Layer 2 of a small transformer language model trained on English Wikipedia (8 layers, counted from 0, width 128). Numbers have three digits each and are written without spaces.
In attention head 2, each number of a token's query or key is one row of weights dot the token's vector x plus its bias. A token spreads its attention over itself and the tokens before it by the softmax of 0.177 times query dot key.
The model reads these tokens: "m " "13" "7" "'" "s " "gr" "is" "ly " "im" "ag" "ery " "of " "b" "ash" "ing " "in" "f" "ants " "to " "de" "ath " "on " "roc" "ks " "was " "al" "leg" "or" "ized " "in " "the " "R"

Query weights of the head. A number n stands for (n - 500) times 0.0006.
q0 (bias -0.006): 536511383438658628312412358322354523689436505717496635573516485352474550340454682570769500187567470609361670530242527550521281527475334569293512417519361664449574267245582699588527451674504462715378467533500292500563390923405452569521689391372503570441709613620263609449362632544482490492637374470425330419442528679496544382598605580657505374402578530413516324654586390660461617594387
q1 (bias 0.040): 480406683576503323548511482633701532427679391578137424464341511408551492590802566319342355489456320459551352370646348642325725429652518446556709702554595518532545776630334368645473479362568439430547555640619527507454537264577578367440409283919411504636396280392478388683470430603394684586604479361445425455529500404460389610523416802515524540254489725402366621486545406447377356410550
q2 (bias -0.102): 685455493518459235525486614402539617459428575556507517468306633447584434403602645544733401398451486525434305557625423500680380435415589320436674738430322539572433334596518729556624597427469518522373727376315470663491543446492663405459634425713265305694610358850431403631336734447511432486617562377507619263457615514547338374579396625486713554450639700573442408617396618531375561399466
q3 (bias 0.072): 500479504434671342618483373537493509562603520500424513428345625432715485329482272500358533775378439673493560623419413580845347550520554568570399618624316640312639486927426650469522374559422419360237500518348489481472523325492503540433552485543322574740567188454352366541443581594736549337398347518546603421496520456601548661433536568490436692579557221562616564536419572359510618489578
q4 (bias -0.126): 556503490436373697419500323431593494656486615427626699567723570500709603473497568637414316327510559459581253538504581482465291605395540637464500622279416562447406647564398337480458545522474526407623575456321608577470544382572415419294542518389392296536462515758513638743382461503470426490580646612517705310299520464639366449594439348421504567625690374668425305423441718402529234276597
q5 (bias -0.120): 575653628300388318588347525424330728526257589411500464504274808598512360401560647568537552433765603415438389682746491430681468418442671377552547564368248424353492458596664663736630512394126484522411766492424460731418519487467705452504637469692347229478838354712380440631358703333646365389484749362525556408430500553575442535777413395374698611682681742657458309579330620552236491357460
q6 (bias 0.184): 309500663699478650667415351583392461270670362487546400471340337519285564548487406452351793716484346434472740578405538453403518517767409324620354433662447463564578545500459459270373407519643416470591245430492604511580379437477353728854305491614729697232413478190649411260660371512565479467377325445488375721532430456456808627382430551478259302612414368363690797519604302661527562717496
q7 (bias 0.091): 396252563654476538553500517680240395555716481377723457401533459500382579643386398389549532840376473393400490384407450399169684477738556444613500505611614456487760624495278593417646567404753455458533402442674693200567397161485602445581336439490661568509366727043487224150670216544438528168496556636295414713869525406447797500236534505566419427458343705583593792454469504547585587519388
q8 (bias 0.073): 454565463464500487705392405660449331556740556500702528384458334351345563451333340527504611520630547460552588490382555632606351585565523467509288347483536624565535167528550493251528636635535496405482386550436447515645485371541558558494500588310492516553678482416552595396585427616328466473461565715668575541600404665504650369592437515418422778500551127608555642544402474218564464401665
q9 (bias -0.026): 413323480619533484424490493732439588472581439464840402548405612658460605500466530509592635513447684554424370624341424413447157555519403458658630490542486326523487356563386530395669395547513466479528309453348518479408454517430435624503503768463486273592567685432480511529564419470347427311422549623466514526682513193424754456443544454518386423670385566690751422349473526487777413610405
q10 (bias 0.159): 441606522454533408439561563434416497375438357569576451470266422262421545521522448486717426463451393556336624522394551551493557412669533407395510346597427515560634389445725604442303471561560393578307562553646578417670332484476551551550638337445685587324627440525440591485598526571564563625293335468450478656397606521397613601579532728445452351541447550530497515410690309654541741598536
q11 (bias 0.030): 484578585508592573532465301708234246794698511369557592347664399433480724375504448703596236595611305347484573320328344463284252447609593702289624459575534887632564317376492310469496700575435597555327492472464610414624599342438551488435623450433529318513648526395492570578330337571457602371469318867460711503487485535562464273703353527533516465575592316782553411451560527431390345614252
q12 (bias -0.074): 510745118429550646425440459573435321662416623488329560551796639570646291511453352473433410285545407504709661317508578461659562395292419626328492519587500641397364617480492308485328363571478578668641660413569464374537556554613193457387490616221488735560210381561612426600531468372665476442555585391675542477311312669568403479508543236701629725364315277351370489675492604485590364540528
q13 (bias 0.035): 487696550332384358627448516444285560527295468503392424550659463397342425487584392582453683467637507385436583362561443510703564427534636589534573463725451480376528085524709539564500426589367466472296657608615542544561464370453566689453572590577476339555595383632397664165506586487607563477373471517510397546515512620422629619486562593415521557497365617661215468472424561390416546625497
q14 (bias 0.039): 487618645451473331503433539480447546426478548520500387528350613359304445467465420445527702356676531672421535600637529539909476541472746467678441572690288357479582321574651491585404236413437413454480574577413490553656446576575423583521533542479445435631621292675339416410492539626595528475449455380450374473431435551618483552536556521412464690555568297436497437497550567417515477441758
q15 (bias 0.038): 560446700395471665460590421212356487587485510286474549490615500642540622475653650588648610573551596375385697438323421538219560452533415657255520374458430708532583270340544591303699542503525561565446354551647643345468449411476557545483362381549603577342621651301493564251590332482370439404248418750372582672670570553448734524632476625515500336582615588722665482318566392706576607411358
q16 (bias 0.032): 530491551534544503528395362330373593539551412513513416500332341317398431598336472651565633478578576598534622582597613627610425436364564524408458382480306578585737194405728481469581506556503412388553475613538553630600477529562486552566536612521414485345532405563402637463315553388186468541558463519509382484500452633605577368523438504410516603364632142497597606745418466557497670447602
q17 (bias 0.006): 559358732438354668562442322447560454442567514444551584482510426463448658548530546556525558569516430277549345361489395524187536598579516548428504594411535546567391764387408533532435741441462618559542421721550657530512582661445576554500419257592652473291739640427426583532533272434340437430471587814467665672456481561461597460626431613455552152593554568539405602438530338468412454469343
q18 (bias -0.005): 427410357590787573462605649739473550401438473480516491595500395730447262500477481517554508685352566519522753638349633377681604383639308474554504426663545199500460439484508648507492190521504383528403496164381335497307225500546398578402483636351398763588462459473634442452493664633606583535589367298546391404749565309413598585334561270681475592565365474530726485511419545734779748625416
q19 (bias -0.073): 524653258479538791369493444492640410511291565583482539668706478685482333531329689843465397366418402600563529396374614430576438547341545576416437363248607443490355596370536436619474409560414555586654532429418410574364431471520379537466572627131572571477253616708646519493523612486578391579545452391461630339240486500534533493281480160519519559617415562371441266517572612432646431602530
q20 (bias 0.066): 346631566572565570397559542789578474186374409500518374565523658516428222635553444485088612590405369691614599665514593397651650658643442340866457504540620314466296745554577380504251120613587522495655483362452459527370492596510242753517299727452531752268335430517715420462618459427611583513458450126664509628428426354495559782386496328394376486528092445213505612451522424578680509655627
q21 (bias 0.090): 432282776614522433533512540570342461556525494391441395504539575439520594593593368324441573774438446396253599508436305560128720412909448396671546383607500504464698529517434709451640582419564374452382265533711713567544626366464667619618308526766583457496603563089343419288579418377321553250408496698322324618874453405392715427461368636506479247620445718613640790380438496607559540565405
q22 (bias 0.020): 442636261280489363675244479415250493600517535607496480406469654157583740365384454418385439508739423538418481357412388674690294483438561635353421406609285643439607199640517396479668659669492382425425563504458527526697426500546527625384677646570361309704643546661442610590359641575666344576410565539428585489351508719525396527771551662437495794263637394632352561793513657142240350318814
q23 (bias -0.020): 512474716483469487465687604382415392679504550260623489358491783689823675500645345457544555702672567518422652353588518376260635631525646547425569487684491549405571518486557386235436504355427511556570394434553706221484537594407435687483181547347722412388407562206483110315681268408574409129268521758251549573657492675521581562678584465536442495978475541561485568187647661725694648481500
q24 (bias 0.052): 495359623586494442457474641386575561633395575457583516434306319497480692349462574281905410403564493537296612503478223542322262384600432461494534643472414396673611406479400600375503541506468483391365476564497418545622478759374519642577568422642673508557527569558484500533729440353420397578321458613497343520608314545492408331678506871505469316551677519576629646522480434481433395486542
q25 (bias -0.006): 477620708463455674449564463213576524539379510435339546537579462361716447550622387561537518388657406448342567593560472585458612524324394500445371615443463541244439667443630656463349497548421657723608633531569710558455566726413437539552440270576594688176565393583420373503404529279632443379639457476497451524334572540496447647761516694546478354609556339440455375580517359765393659410317
q26 (bias -0.139): 613669387386442638541415355557512507496371552504458644544634663386464530596387685511586309223426479421564255418554487513570446538298707464384587613269425603584264586470508524842639632477496584465530730451389526537660542483604651310445781414459288322565653447918416527795269612463394432645679612450591529307232508488554147362478434383528682550288469566576243417713372613331285304383556
q27 (bias -0.041): 592472626528349578669420285443661472607507590583565457456452622431577419507442606494387383264514356479650407496715416695472296529427716548537484730197436649569463620588475412570438611513514613522560833621411721631522552435574500343446556276690383392451486377693597627700461463528461409572689493464582482371253351544525335507489457464384648593300514524469254425670461479276385174350638
q28 (bias -0.072): 505411696519441398484678700324655507394397401396218481528227656624508414707721410311409309543618460548450613338886419361504881472464534374641775787631609441351437653549673523577435411367310430521600606449496434550427533592509659431515327364566570426425322402555546286508461743332586510540508637259453492315526522416603389537421500719564664358482568821354426451359413527831597696483388
q29 (bias 0.139): 388406579460605518599511496524391380612736484642542392345414361335544685417409441520211477776596455545485508545238370642203484511712371525574442353481702556522682714569356360289592626608611547547496262622608488286526479515471442595479393395591644708367552588138529581410631267707441509391381558587359436655693436618438741618630409568480394411549635368507582726608571329447401508441547
q30 (bias 0.028): 454475678488300560550804733345639427500517482243397429396421504527797626480667387120298366649408619508287481416601461335269668394533278622409649449604567421390433425478558521197453374391581532649474412421701884301548596385555377552524244715635608466443433532391635509561697483375360415622237508590517568551657436431410462691637512975591582317606436654480505593229597525692675563407474
q31 (bias -0.001): 447472432427512483329310596365322491460553545717684444321411428346270676404349620692651646273764500706500464571457598526651228583399667500420347346632406394431680349540500458555605590599459505522418489539429258392566393597527545514530636563378386298489716519614400423383542559588660473432456606478405493509395513653542539474791453312423463670583611257597508415596415774338440370515541

Key weights of the head. A number n stands for (n - 500) times 0.00096.
k0 (bias -0.044): 595495542566626540467571416639486478520582262456574773465459367572555500495523508552433370575456458601538455603546520408550542253382392560511615624535503408519345517500714478516552442396433379456476486536363606350433364622645490537457405614342513611518430500497661552687449535447558770506433395409324477524429977422340454529580587604220551409500524516557402624461680478556394458588421
k1 (bias 0.146): 191658386498423509580566433483556572548509309683446226416481540455477502536495472619487526553583488444475421475480476617466530549534560446524615495553411523540533576579463658572554515616582662732456546449498481413553479439449513474408561442459509417546535428509462558498502584564486309474558462502606540594525303542316529530446448466638224477446566497401553373498579459573572575461502
k2 (bias -0.144): 654438471530480504484412484431356448492545463487523639507547527489528570410481504538628375441518566453488423551576433415468522438521555593479582473455415518605556533411472417526540573424585255298474541482434502535574453558633568429451602416502426421526492520523512493548478491536393664525496522535377450440500815646459442395459492563259548540531551552596565510492500470436488410519530
k3 (bias 0.097): 241438527491530416451498535586545659540425503643509315494479518510567626408493516560527495632569568455491505480572481603366534388369528546489455625554478543467504534540383607522345504584433693587467522484520353435568508587353438581468449465550516455536552661477524316463563502540567290382500463518480436434478243511355551580529591610751433485521599541542507431432452524485442498431533
k4 (bias -0.063): 503419518515512659500397515433342489516465289539592537356534527447539559453469554523548365476552628555562320535524525419446521564490603570564568396432458478568556548507543468553507585541588322399488469554522475561618534611555506419390634362539537416431524476443438445508538537545448553485532536502314493625495895532474530467558481388322352576568444442453553489580584566400479500472518
k5 (bias 0.083): 405544427537550536505483422358477593590355828526515437478416427571522590420515406443612441517510495525532545659423505678382605470548541512308357414322397545551617594539347488532485514544519554500482545465455497388544516460379552446521559505638492497581567468525709522587362404515478383580452534561430482314558249481681384412505472540675743543584590443515623545619420463512429503495568
k6 (bias 0.108): 352506566466447419553572555557591491431385666530469283631486502580457379557502481490436665581511452420530539457545480520507462500507492385472454587563606481490431433556468551485398502514346773672436483483528475506471572461267563542634428520392403520430444542500559507527522435457558282509448490498612491478526192467600514577537528539708562446462537416489462504472452519560500593500529
k7 (bias -0.146): 486528529353509495464469648406584552424450452622452449744462624587379465508319555435474692306497426573477628463589538503594429508417503523547483503535492550492384386400565544426417609515583407604602372599586563580440615627612488505602468563584578570409403291566306665447538434451443513632510553492524312575408525530606660532566591583479493377446430539395506467493450334587488435368533
k8 (bias 0.138): 345472442522471397554470435511571618494518708558458404509511455543466418486668502554447680562575424518520546490460581515516412527454492425422428603555483498400521476527403528514442475500428699621483433443533427493414552570321545565618527519543479479517474603443437524533456547496520218586543529463543545500592203498609543457564531507728600524458550449583480479506457546459527515519447
k9 (bias -0.170): 670451537478500550509369557394311401446404532423549593524519590452478540407394597442540416462505645598487557509517672362523475571291526551521379544573568595617445432472583417498458618462478355296478409482518462616562565622575469467476478510409431574433455512555434522346523517455428630509425577521396394573480776517573558504505526479208541557528511406560575535517436509478549500478536
k10 (bias 0.154): 335581481451472512434588417628666554455527497644417331563548403477506390585447436604450539498409502393529543487583534599502491487502492449471604631478507500478420434563527583541472425525434691655518562602563621463515479468323498568538511445412471485511515498561545480514451639562539306502486448538569538476447235466368399496502476552619432479525536510510361438418582522550472592555386
k11 (bias 0.104): 366488408545507683505470446473619496437566356644407442308511548493609474409518477446266529607535495667574457321464585466497538469543517632543586520322481533463472440523490522579593422509488609526444528650490481554451535543375518441550548447520498462471472576442480497417498579450604321508600631439736411613506314590500514563527545497510255514385601598557326517592588594385436638699381
k12 (bias 0.032): 779485468495576410490490584561582354503545830270430696486555463553557495459503424437554449487484402534597506471486489486541554524711578533451337548484441518434502526394451549474567433361465520409544544336455376444301493346474488484460461538552500686541348452416423420660531341464526560553535470601455561366584520603721448473431532491649813520517485419467615649461279515560597489530541
k13 (bias 0.121): 356593486522523483556538518453604590582443574558498306507549457545584597613593508446440630562423502518597588437449560653543480473475449433397358422445526555494466538538435442488450542591457567602474547498482431454500493416325522554525541594471549509568490575500653509535517453528504308527498524430583533426511041488410430468543437505635537484513576512542424490555541548469359518547472
k14 (bias 0.170): 189511477489408391544557378564623661595543422580511290468516471531509558565534567544405555449436547426408536502488553652470440423523476474452443457477524504411513431604431555502484500612459668682519464520520587468482553459389514505517541591594527427573596488466672444517439495522575304439552453523502611504478276446290500529559422583573335393611630513522429427469643517526485457488484
k15 (bias 0.095): 480550421452509470500510519399564519472483292590393370491431547462483384562572400459420455464350438581560508412452505639478648475642566382410684465576432468472282498485619452545467413552514444656613532641568526474558489663435529452458457520579639398438603555574581299505504546456632516618538469435493510485524570434317418448631472525566380439541405590405310439582731486558509608505495
k16 (bias 0.168): 256431516485430403513545384488671682509571333610486322392468426512493532597592452580384514439588422489496520447471475582473452525505462491508537469493502482402624566543426528446419456619462649685514476509462500553500433522357488584561515516617481336514471533520541510549372514511550346522570483475515522414568266475330502471514488645637308507504548520522403494467686513500462403533447
k17 (bias -0.084): 710572497495516503524536580601340443451372589452432695578417634375422333472578645554431601552566487604474418561363636388577503589404500366577491527522599368626378545484487369666530555433304304428525471466619232621589500642535553481429495522432396599481579571511441394441397608403570658516577528395563433525471671360642546589450430494482710529475402591435526546574457510598485568517372
k18 (bias -0.179): 632470587490482529482522478430405466494537322370510678516483529559524572444439449424576496425457506504486544547538502318569478506437500464556570496466500572633446459455639492462500500416561338332526471494469630382464453587636451538529446524423500507446506462459486611377628479579439712506472516556408402539493815583488507477470569505197423504506457521474455555458552522480537491452573
k19 (bias -0.146): 721467476602565550500451541479369432461548380382502691463586565482531564479453496475546422551462567454535409542504471368484532539459483545600502411446579470510440524405573455477549556466569322337527444508530576557541476486654473533496437525453495465490394461482506545504516535462453770454537529480406470590430849556533504498405500430297451476491369509481570606536550539409502487485531
k20 (bias 0.125): 309566469511531458502573545463545474502418722396510337562478535595440500509507514564454550634463568376514519544431490425518361505481448405515348465570478463471467431630394595495383487472480684563414486342544529617490594358359451552642502590461515497500556462442673538473567464613571272430437536604684660488469173511575619511360458500692521457596520500484566504450470436571562525552393
k21 (bias 0.100): 420564511539515476477521619451597440489373665558463388558401570531498413492391456416374574594490472574481637567549528541535557434536455422425460581598410523480437419587448546453494482537451645652496513445443453549463560517356531498560454537488544551476532486521596438526536408515639302549496502506588389392444180480668523551484490495737626489374550541434477466468367418584450518564432
k22 (bias 0.152): 262553478579525454599498445461579589495540641576458360405578491480444538489520463527524572565476427498538418439560487579436498476465548458465471626545374561394601502645359582547484543575454720656539483396520406457519500491385530520510553532582472416573386420493564517559439534455446328518466530589511657439464065456510510524562498473790537614525485467602519437500520568467374443622523
k23 (bias 0.000): 433564660417515536393502663448514402449486474438483540711391543600502395569428399444485466449367533604516503345464478571474508548583486655478458488507510533477454395519463484553546520474500440532609369530620594437458584495523662440563420498678578464530389546571408301546523365351556566524523434507554369498557473448458496456622442623663668269544406454539428593504519500594507541532502
k24 (bias -0.098): 800520579532549507520478571575548301456518839380528653529474505558433340485402545466552474550510482503411624495456456563537481433540468427462469666547497573512472432508505525480560519363391471355628530364523418525409549457511553500435432455508356668487439500449429421527445526517448468520471434490528418358503423510764447498465574531575897536450599445569569575491173522507526533481450
k25 (bias 0.097): 595614466445623436473516524739548495468506780397392497567340418582536520570707389493512494547558545413552389625518491601494548441646479422424435573500559386427364608537492583459443295269417500625550553489550506330498510449402523474423425506463444688512678656570557240594445346456637525528519444506503528360488489452503404453476456683655800470495537529495588484443410432739442641541404
k26 (bias -0.105): 622428391575401504495455381466359604538558420532556622435584560409561629386502573647563382430598500461491372670503451443518570495440613620541581423381529482573582546429457509534571509487597324411539420381461401593514435563616489467395639421584472575517502445419433625540379605561516629498607560460456584548465740520451502511398528404304357558476498532473598507567518529386437421464486
k27 (bias 0.010): 585519437480548412601517473497385515572420817534602425476479477498458487408515599544628487631542462463588392575459477575522435609494529379530304593580375535473641522562354611507431573465459665539427522368557287583463466397442523467491574424561354529484560621467478459534536440443498300510531510497495578409560245529583495528376542398777668622498666340519620500577262520448509543384443
k28 (bias -0.188): 605516528553434590449560566383453339607573536507493602473343557444551529502612395452490493433454649516553447577546375483466543709662482520443534332515445544591595523493374449525596538485631279458424561544493562506541461422629549373453539502581442445633491460448479513563428500558472730488500378502516483549513687527389259374438493588354521400436417484463567595447524413571493545448426
k29 (bias 0.121): 287530583546572473520486432544659571411500664535431505518401521565427423534521482454439602569476450486546577420473572542458487479423554440508427689647393459359473524636439500522437452552417678668461514518531433471456491452385500508572399562534462471478502473490506487498448551417427398535498534467652515518541118490590547533556485493731588478477477465488486478454430466620533573539433
k30 (bias 0.053): 496520476554495490531559528503614454484598401614331148470533572522448331620548312537572524580453527387495500369558411579515540719631611475451669487582475568541362609617591536492546592527568390588663487390608525556558556460355623535482530431602485500439571489547311338363500538521604463500586515516644489505567500540347354539339332503557377566436362488482368422480479400513530588685467
k31 (bias 0.150): 282412487473449440485441403397585630572565598606571491586508409578520446639503530511361461574527326550546614460344631694469443383568459626423439475464354510466603465544540414554482533500409719432497361585438605482348521518481575503543454589486496442539388449452668579616387448532409316543425555518428548478572301409565534472650531494524562448619678414578399481451630642407446384474411

The vector x that enters this layer's attention at each token. A number n stands for (n - 500) times 0.019.
0 "m ": 706504526499595526506465463550479452505458440411481713491493499494507498451481488530518484490482525518490473507503482472444478502527480512514508526464507508483493458478529495482472508478489388388472522516498471478485452495582438515461567487460509533457470480509505517528608503508502665513499501539479470489499863476543553480507522465269407448500479506498514562525596503498446510492494
1 "13": 693520502539483508526408499511483415486500476449503647490465451494519515524478476498542501541475513484509515545503511458488493513556477467525433507464423504538559530493470474505484525479509319371458465481502482508506461491629503468500529511509524533443479513482487519511584468512437674495531524510461495528508895494519500482486434490306429455465511470476536601538582483473473484533514
2 "7": 688498497533491498485418493532457426498496504443513656489510480488505503505475497466543499517508519466514512493521497478491488508538484450536478464450449482558576476506518448524483477466504318386496478460486482548506469480613497495565569481501517520456493471494500498495590454518434701497499510531471503520534857477526497491465472482311420479502489468479542616551592496453458485533495
3 "'": 739520482486526520536515480488489453518499498473487685514529489492456510510489502511542478502380427513524492506487502521471477530546490449516471466534534484469507487450547446480484476509487378406491554495444527494462432468606527493514547514460518555480537501483526515539557470506491685482471471506418509478501901504515518486473544493328401452488465464470507553527600501457487488479496
4 "s ": 687478485509545495468437521516509444500517471460547668519517482488527525421496492503547486497464511537493513527463501494504480494524463479488446469514475491513487497487501477444470474488498341358495498508460485449483480501581466542492545469475554564462513514501508491505595452485491659496474464548460478490470922488508505548506502499306418493509503487485541564541626493481476491486521
5 "gr": 731495492518497498517414495506485441487499493488492690513523468431493517458490452487536502481490467528478502515463494492476529527520495480511493521548461492504492486533494458453475506503483311353533527496455468501544483516552483500461594520519516542470515494492457494509513493475510634517540516491426527511482915487526528493458438509326425447495487485509535548547634518490464494498488
6 "is": 719489480497530491533431508489489420503521463504520636526523433517482489483457508541556467484491481486555507544470512493476489505528483496494519454481500501488510509480512521454495515502508347351443507503478534529462478498588526536548574450469528586475464511507459524520543456505515660520547479481463500497472931471502503437464484461313432489458509479499526533567561488474456493484436
7 "ly ": 699477489516518500472466481511500446472532475481524668514546497452497524418494497500562477455506489531524529522472483511496446513523475531489442518474522474509499469500500506451496464512499308386479490520488492470469489506619467532516528467460533607486486504516471489511564460508480660486463496571464495503481905515514473491494521508310388501521469474474533548504617485492496510480478
8 "im": 714496490525516551549415500523485420487507454487485655518546455458472482495462495518536471494463484474514535470495474501499476522505468503469485497500512483494508511450503501464443516523528346388470534513505532546506484476593515462523589467480557558473519514481436517518503455491474681511551485470441475476443935516505536466472502507317450453475492488542519527547575503465518505505451
9 "ag": 701494490520532514548433511505477404504501492489483652467487462445485497475473499496561436481511505504532491470473476494456513517525468519499537441496485501486491478513500505518481515529459406421460519479431528532508493501656507513520590503464525533475509489502450490487501482499478742487529516483402476510455909490560518431468484528315428496481463486494520570550582500448508496534495
10 "ery ": 648476456528542513515450539486480428502493443469516630503484474495535510407508513472543483488459512538538543555489501457479486493532456498468492496493489490496494486472502526459487472506468327374485521508471462491460490505619450486514537513483536584489517495522509520509560482494493700499477485536489506465484933505497494521493491502303407508471485466487535562518637465514460463509509
11 "of ": 688474468534487517526479505478492431477491473479505647529501489482483522465527490473547507488474519488546534506468506503473495504516460486477486457466489511534462499475528462448494478513474278381518530485496486478498461490604475520508515552479561527476470529518495536506547493506454729540459512554456479487461865514511455485477520534308401495478434503511503566514645475486504493499498
12 "b": 673507488491496502488446499532449444482505485498492703493567465495480517468513483464542449502512487449509512498482499488509515503491476524516479510514478520529496462513519441496469495485474324425489491490476433528518490510597524517487614460489534508472526501509521485475522484482465699510485509505466542530476928451495496469461463457304414462554508461505519573534598515467478510520487
13 "ash": 712472493487547499500462510521519408480498455526435650513538474452476482536461511529519450456464485507529483476482507454495512492539497556506456495481516486488502489460457489528488536534517313353469501489455521512520490503576526514533579505487513601538496503494446513480513477498479670491530514501444495518478906500511522486476467522319397486450487521480517546546583472464445491545469
14 "ing ": 674473459522522489502468522503481453516519459498498659534486499469522525415496523481554499473447534526532504557478492483492471504510416516469465488509513493542481489470501496442470485487509323387489491502491475477484461494588456493496522502495539578474508500507510508513571470492485710485474491533476491481467910510509483535484524533318362505501474489489523547517641503468473488503507
15 "in": 728484472511514487545471461504483433485507430424526675520541456450483510528454536505520450507459497473544511465450475507499498500536478517495480472489537490527487483467475510488491494524507340400498523515519511562479472497555514515510571472472521533475463522526515510485534481501464677497528490482470481528460932488527508448477502498334387497485492485493503534576597511428523484491454
16 "f": 672469491512473508484446505508460455460515477445534652537527459476470499504498487487532466489468521449499483502484466519479542511513473477515475502486486486533485484479501472510464478494502294413530515511482431524504479505615512518524603430498524519476522521516531521506501490484474719519478486527469540556478905477482466449498521512309391492545468471507514566592586495462462511476473
17 "ants ": 642500462515558493467447511479513445495522451481517633517504490474549499454496511471523458490464504553492516556478469443510485497542476510449444488509503487511479509468465479453468486513520301410510525544494467473503483496568456486497526496488567581471492487507514516510550472506484659505483491531459490504454969500494516514502487490320398515518503463496533532534648481507478453502517
18 "to ": 658475475532482522501464512497496418480530450473517641526556472464477494473492508491521488476464509548496538501479492473495462542521456506458481497461515505506486468456491452454480489505497312371578501479503504510484500494566482548503518556500555534454464477490489525501529504511456703533501509539432473509476911524505479472499494504314390509544464485500515518519661516459489476525516
19 "de": 664421483581459511494428506529467425487546441465544619537525451500470506534508531504558463473514488481500508505485500538514486508519487493520482490467451523525522490489484440493434509499508310370560502501501454508485539496575505518512575466463537531448498518480474524507488472525461658508546508489470483492484935492479489451483464477293405496510524466501490522564611499484504509474515
20 "ath ": 621498459525518477484498553496483450504511441500481645526498512462526506441519533479534488482486502547526521529493493482488466530521437527498464477528491501530480498464511493480469510488493306400447489493467415503517492483606448478514544503493532554481494472496467526523549480534497721502477529511470532461456935518475486481477493496332363499482489476460517553509644490504471476526526
21 "on ": 636489461525514502496493536463476440491480428494492633519517497514494507495493515473542491473461508521524563542508513490499479495506440503468463475461535513536481488450538476441489495510496294393529509477483481510496470509588480507488523530473552536442499508504528524503552452513490688513470483529441483478487904511520486482481519486279377502524486502507523512521679509466479452509500
22 "roc": 675484478548502501518467469458404468488530411547538678500494461480493505465472482494548467452479502521532477488505511477494536476496503530485479520452447490503525495521513473537524498484487277386508477494542514505523451508598539513472537485487521503485500534519518530490504483458511687492493535514466530503464867454534516498494425454334391505506496453493558532553622501487463463530498
23 "ks ": 641472473498541528457447517505510475497515406497528662502522504456522525435484513477519480517484527523497493523471491462533477505515457512486439487500477504517493507520509493454486466481524291408470474494462499456489505509605468533501554469496539554474532492503505509507522488496483689484462483523473477497471921501518514516510495512296371485490491464498537527538665464506481491519519
24 "was ": 631475492507478558454421505473501449474513455489505650525536481513493484451461506485507492517517503550508547492470477460502473483540473516485483500496507483540507490458533485471507465531495324399488493526453543498474502519590454512530526483446560549463488475491484534502544485520488680537491504513457505509504944505489487450511509490325340486524499467516511543497642474467520496511461
25 "al": 713487450562474492508491504519451409486518395468486628490555440491452509502474512535564448467506508507494498501514505483485521482535485525498474496533470492508514472405493477478479506511521354405501549511513521538506502501592510484511588462487525537473506499496503522492537482481484649497509548475454527543435909488494515440478481493320357502476461492463497526534620509490490512527481
26 "leg": 663477486555537535528473486513503417462549428534509608453487472509489483475516491498541427471532505473547478498504495463451488511553453545502538500459442540463490500529545462482508529509490318445530506481444485536513490494548528499543550466502525516461463539506460505522480519526447703502518500466459499511472954496486523444463497495317396500485486455525492542541610493470470518469455
27 "or": 698492463525526535526488481505495430485493398486505647504559466460497506495454510508553465482451517484518480484490485462513509493538485523475478473488444517534522485457486478496506479517491332394531545552493538550509476496581495477495576489505543539511481504520490502473530497445495674496525507496451477557462895486488508487457477475300364495453505492499537518554617498444481518503461
28 "ized ": 649495481490533499493457496514489481483517441503498658520491496502514535428502489462535479470485525513504524570488491483494473522527441533481468491491466475484504487485514518464478462512551302427473454507492502479503458520618473498503545501508549546451507513522466500497526482500481699514485502510485466513462895497483492521484538530298341450480481520482507520493662459505517528477529
29 "in ": 647478475528496496521491514475492434484505417459521634513510484497493499474487496465522465489476518533497568508484500469499499499489428520481488484501537496548455477467502468453492516512498341426492507478467501510495473515579486516492528549489558508458502520501535523511560490513487674534470490488435480503444925496484485465485511521291344491514471509512505549516686488471512492521490
30 "the ": 635477472510496511488460512504508442455524417470512632501517483498504524493487504478539475499451504494504540530485496467463470463500476518495503501503543487491511500463505448503503510516492324411549507492484516477496466508630513502470510467490616501446463512533468522520573487484494679511491483531443510542441918484479487526479512495332361459498463491516485553486651511483506464508516
31 "R": 665513499497443490511498504485480440469484390492503603489516456470510501552522506492543495466509512504477482500513496464517483492514510449475480484515451523522519477475510432506527524512502314405494479495540538475555478498605554466477632471472528532423512501462510483521526483496489663498489481494467488522471886476502501552492500506289376510514489487521520568521651484486456491489513

Token 18 "to ".
Which two tokens does it look at most, in order? 18 "to ", 0 "m "

Token 21 "on ".
Which token does it look at most, and with what share of its attention? 18 "to ", with about 10%

Token 28 "ized ".
Which token does it look at most? 24 "was "

Token 29 "in ".
Which token does it look at most? 29 "in "

Token 22 "roc".
Which token does it look at most? 22 "roc"

Token 6 "is".
Which token does it look at most? 0 "m "

Token 24 "was ".
Which token does it look at most? 24 "was "

Token 26 "leg".
Which token does it look at most, and with what share of its attention? 24 "was ", with about 10%

Token 30 "the ".
Which token does it look at most? 30 "the "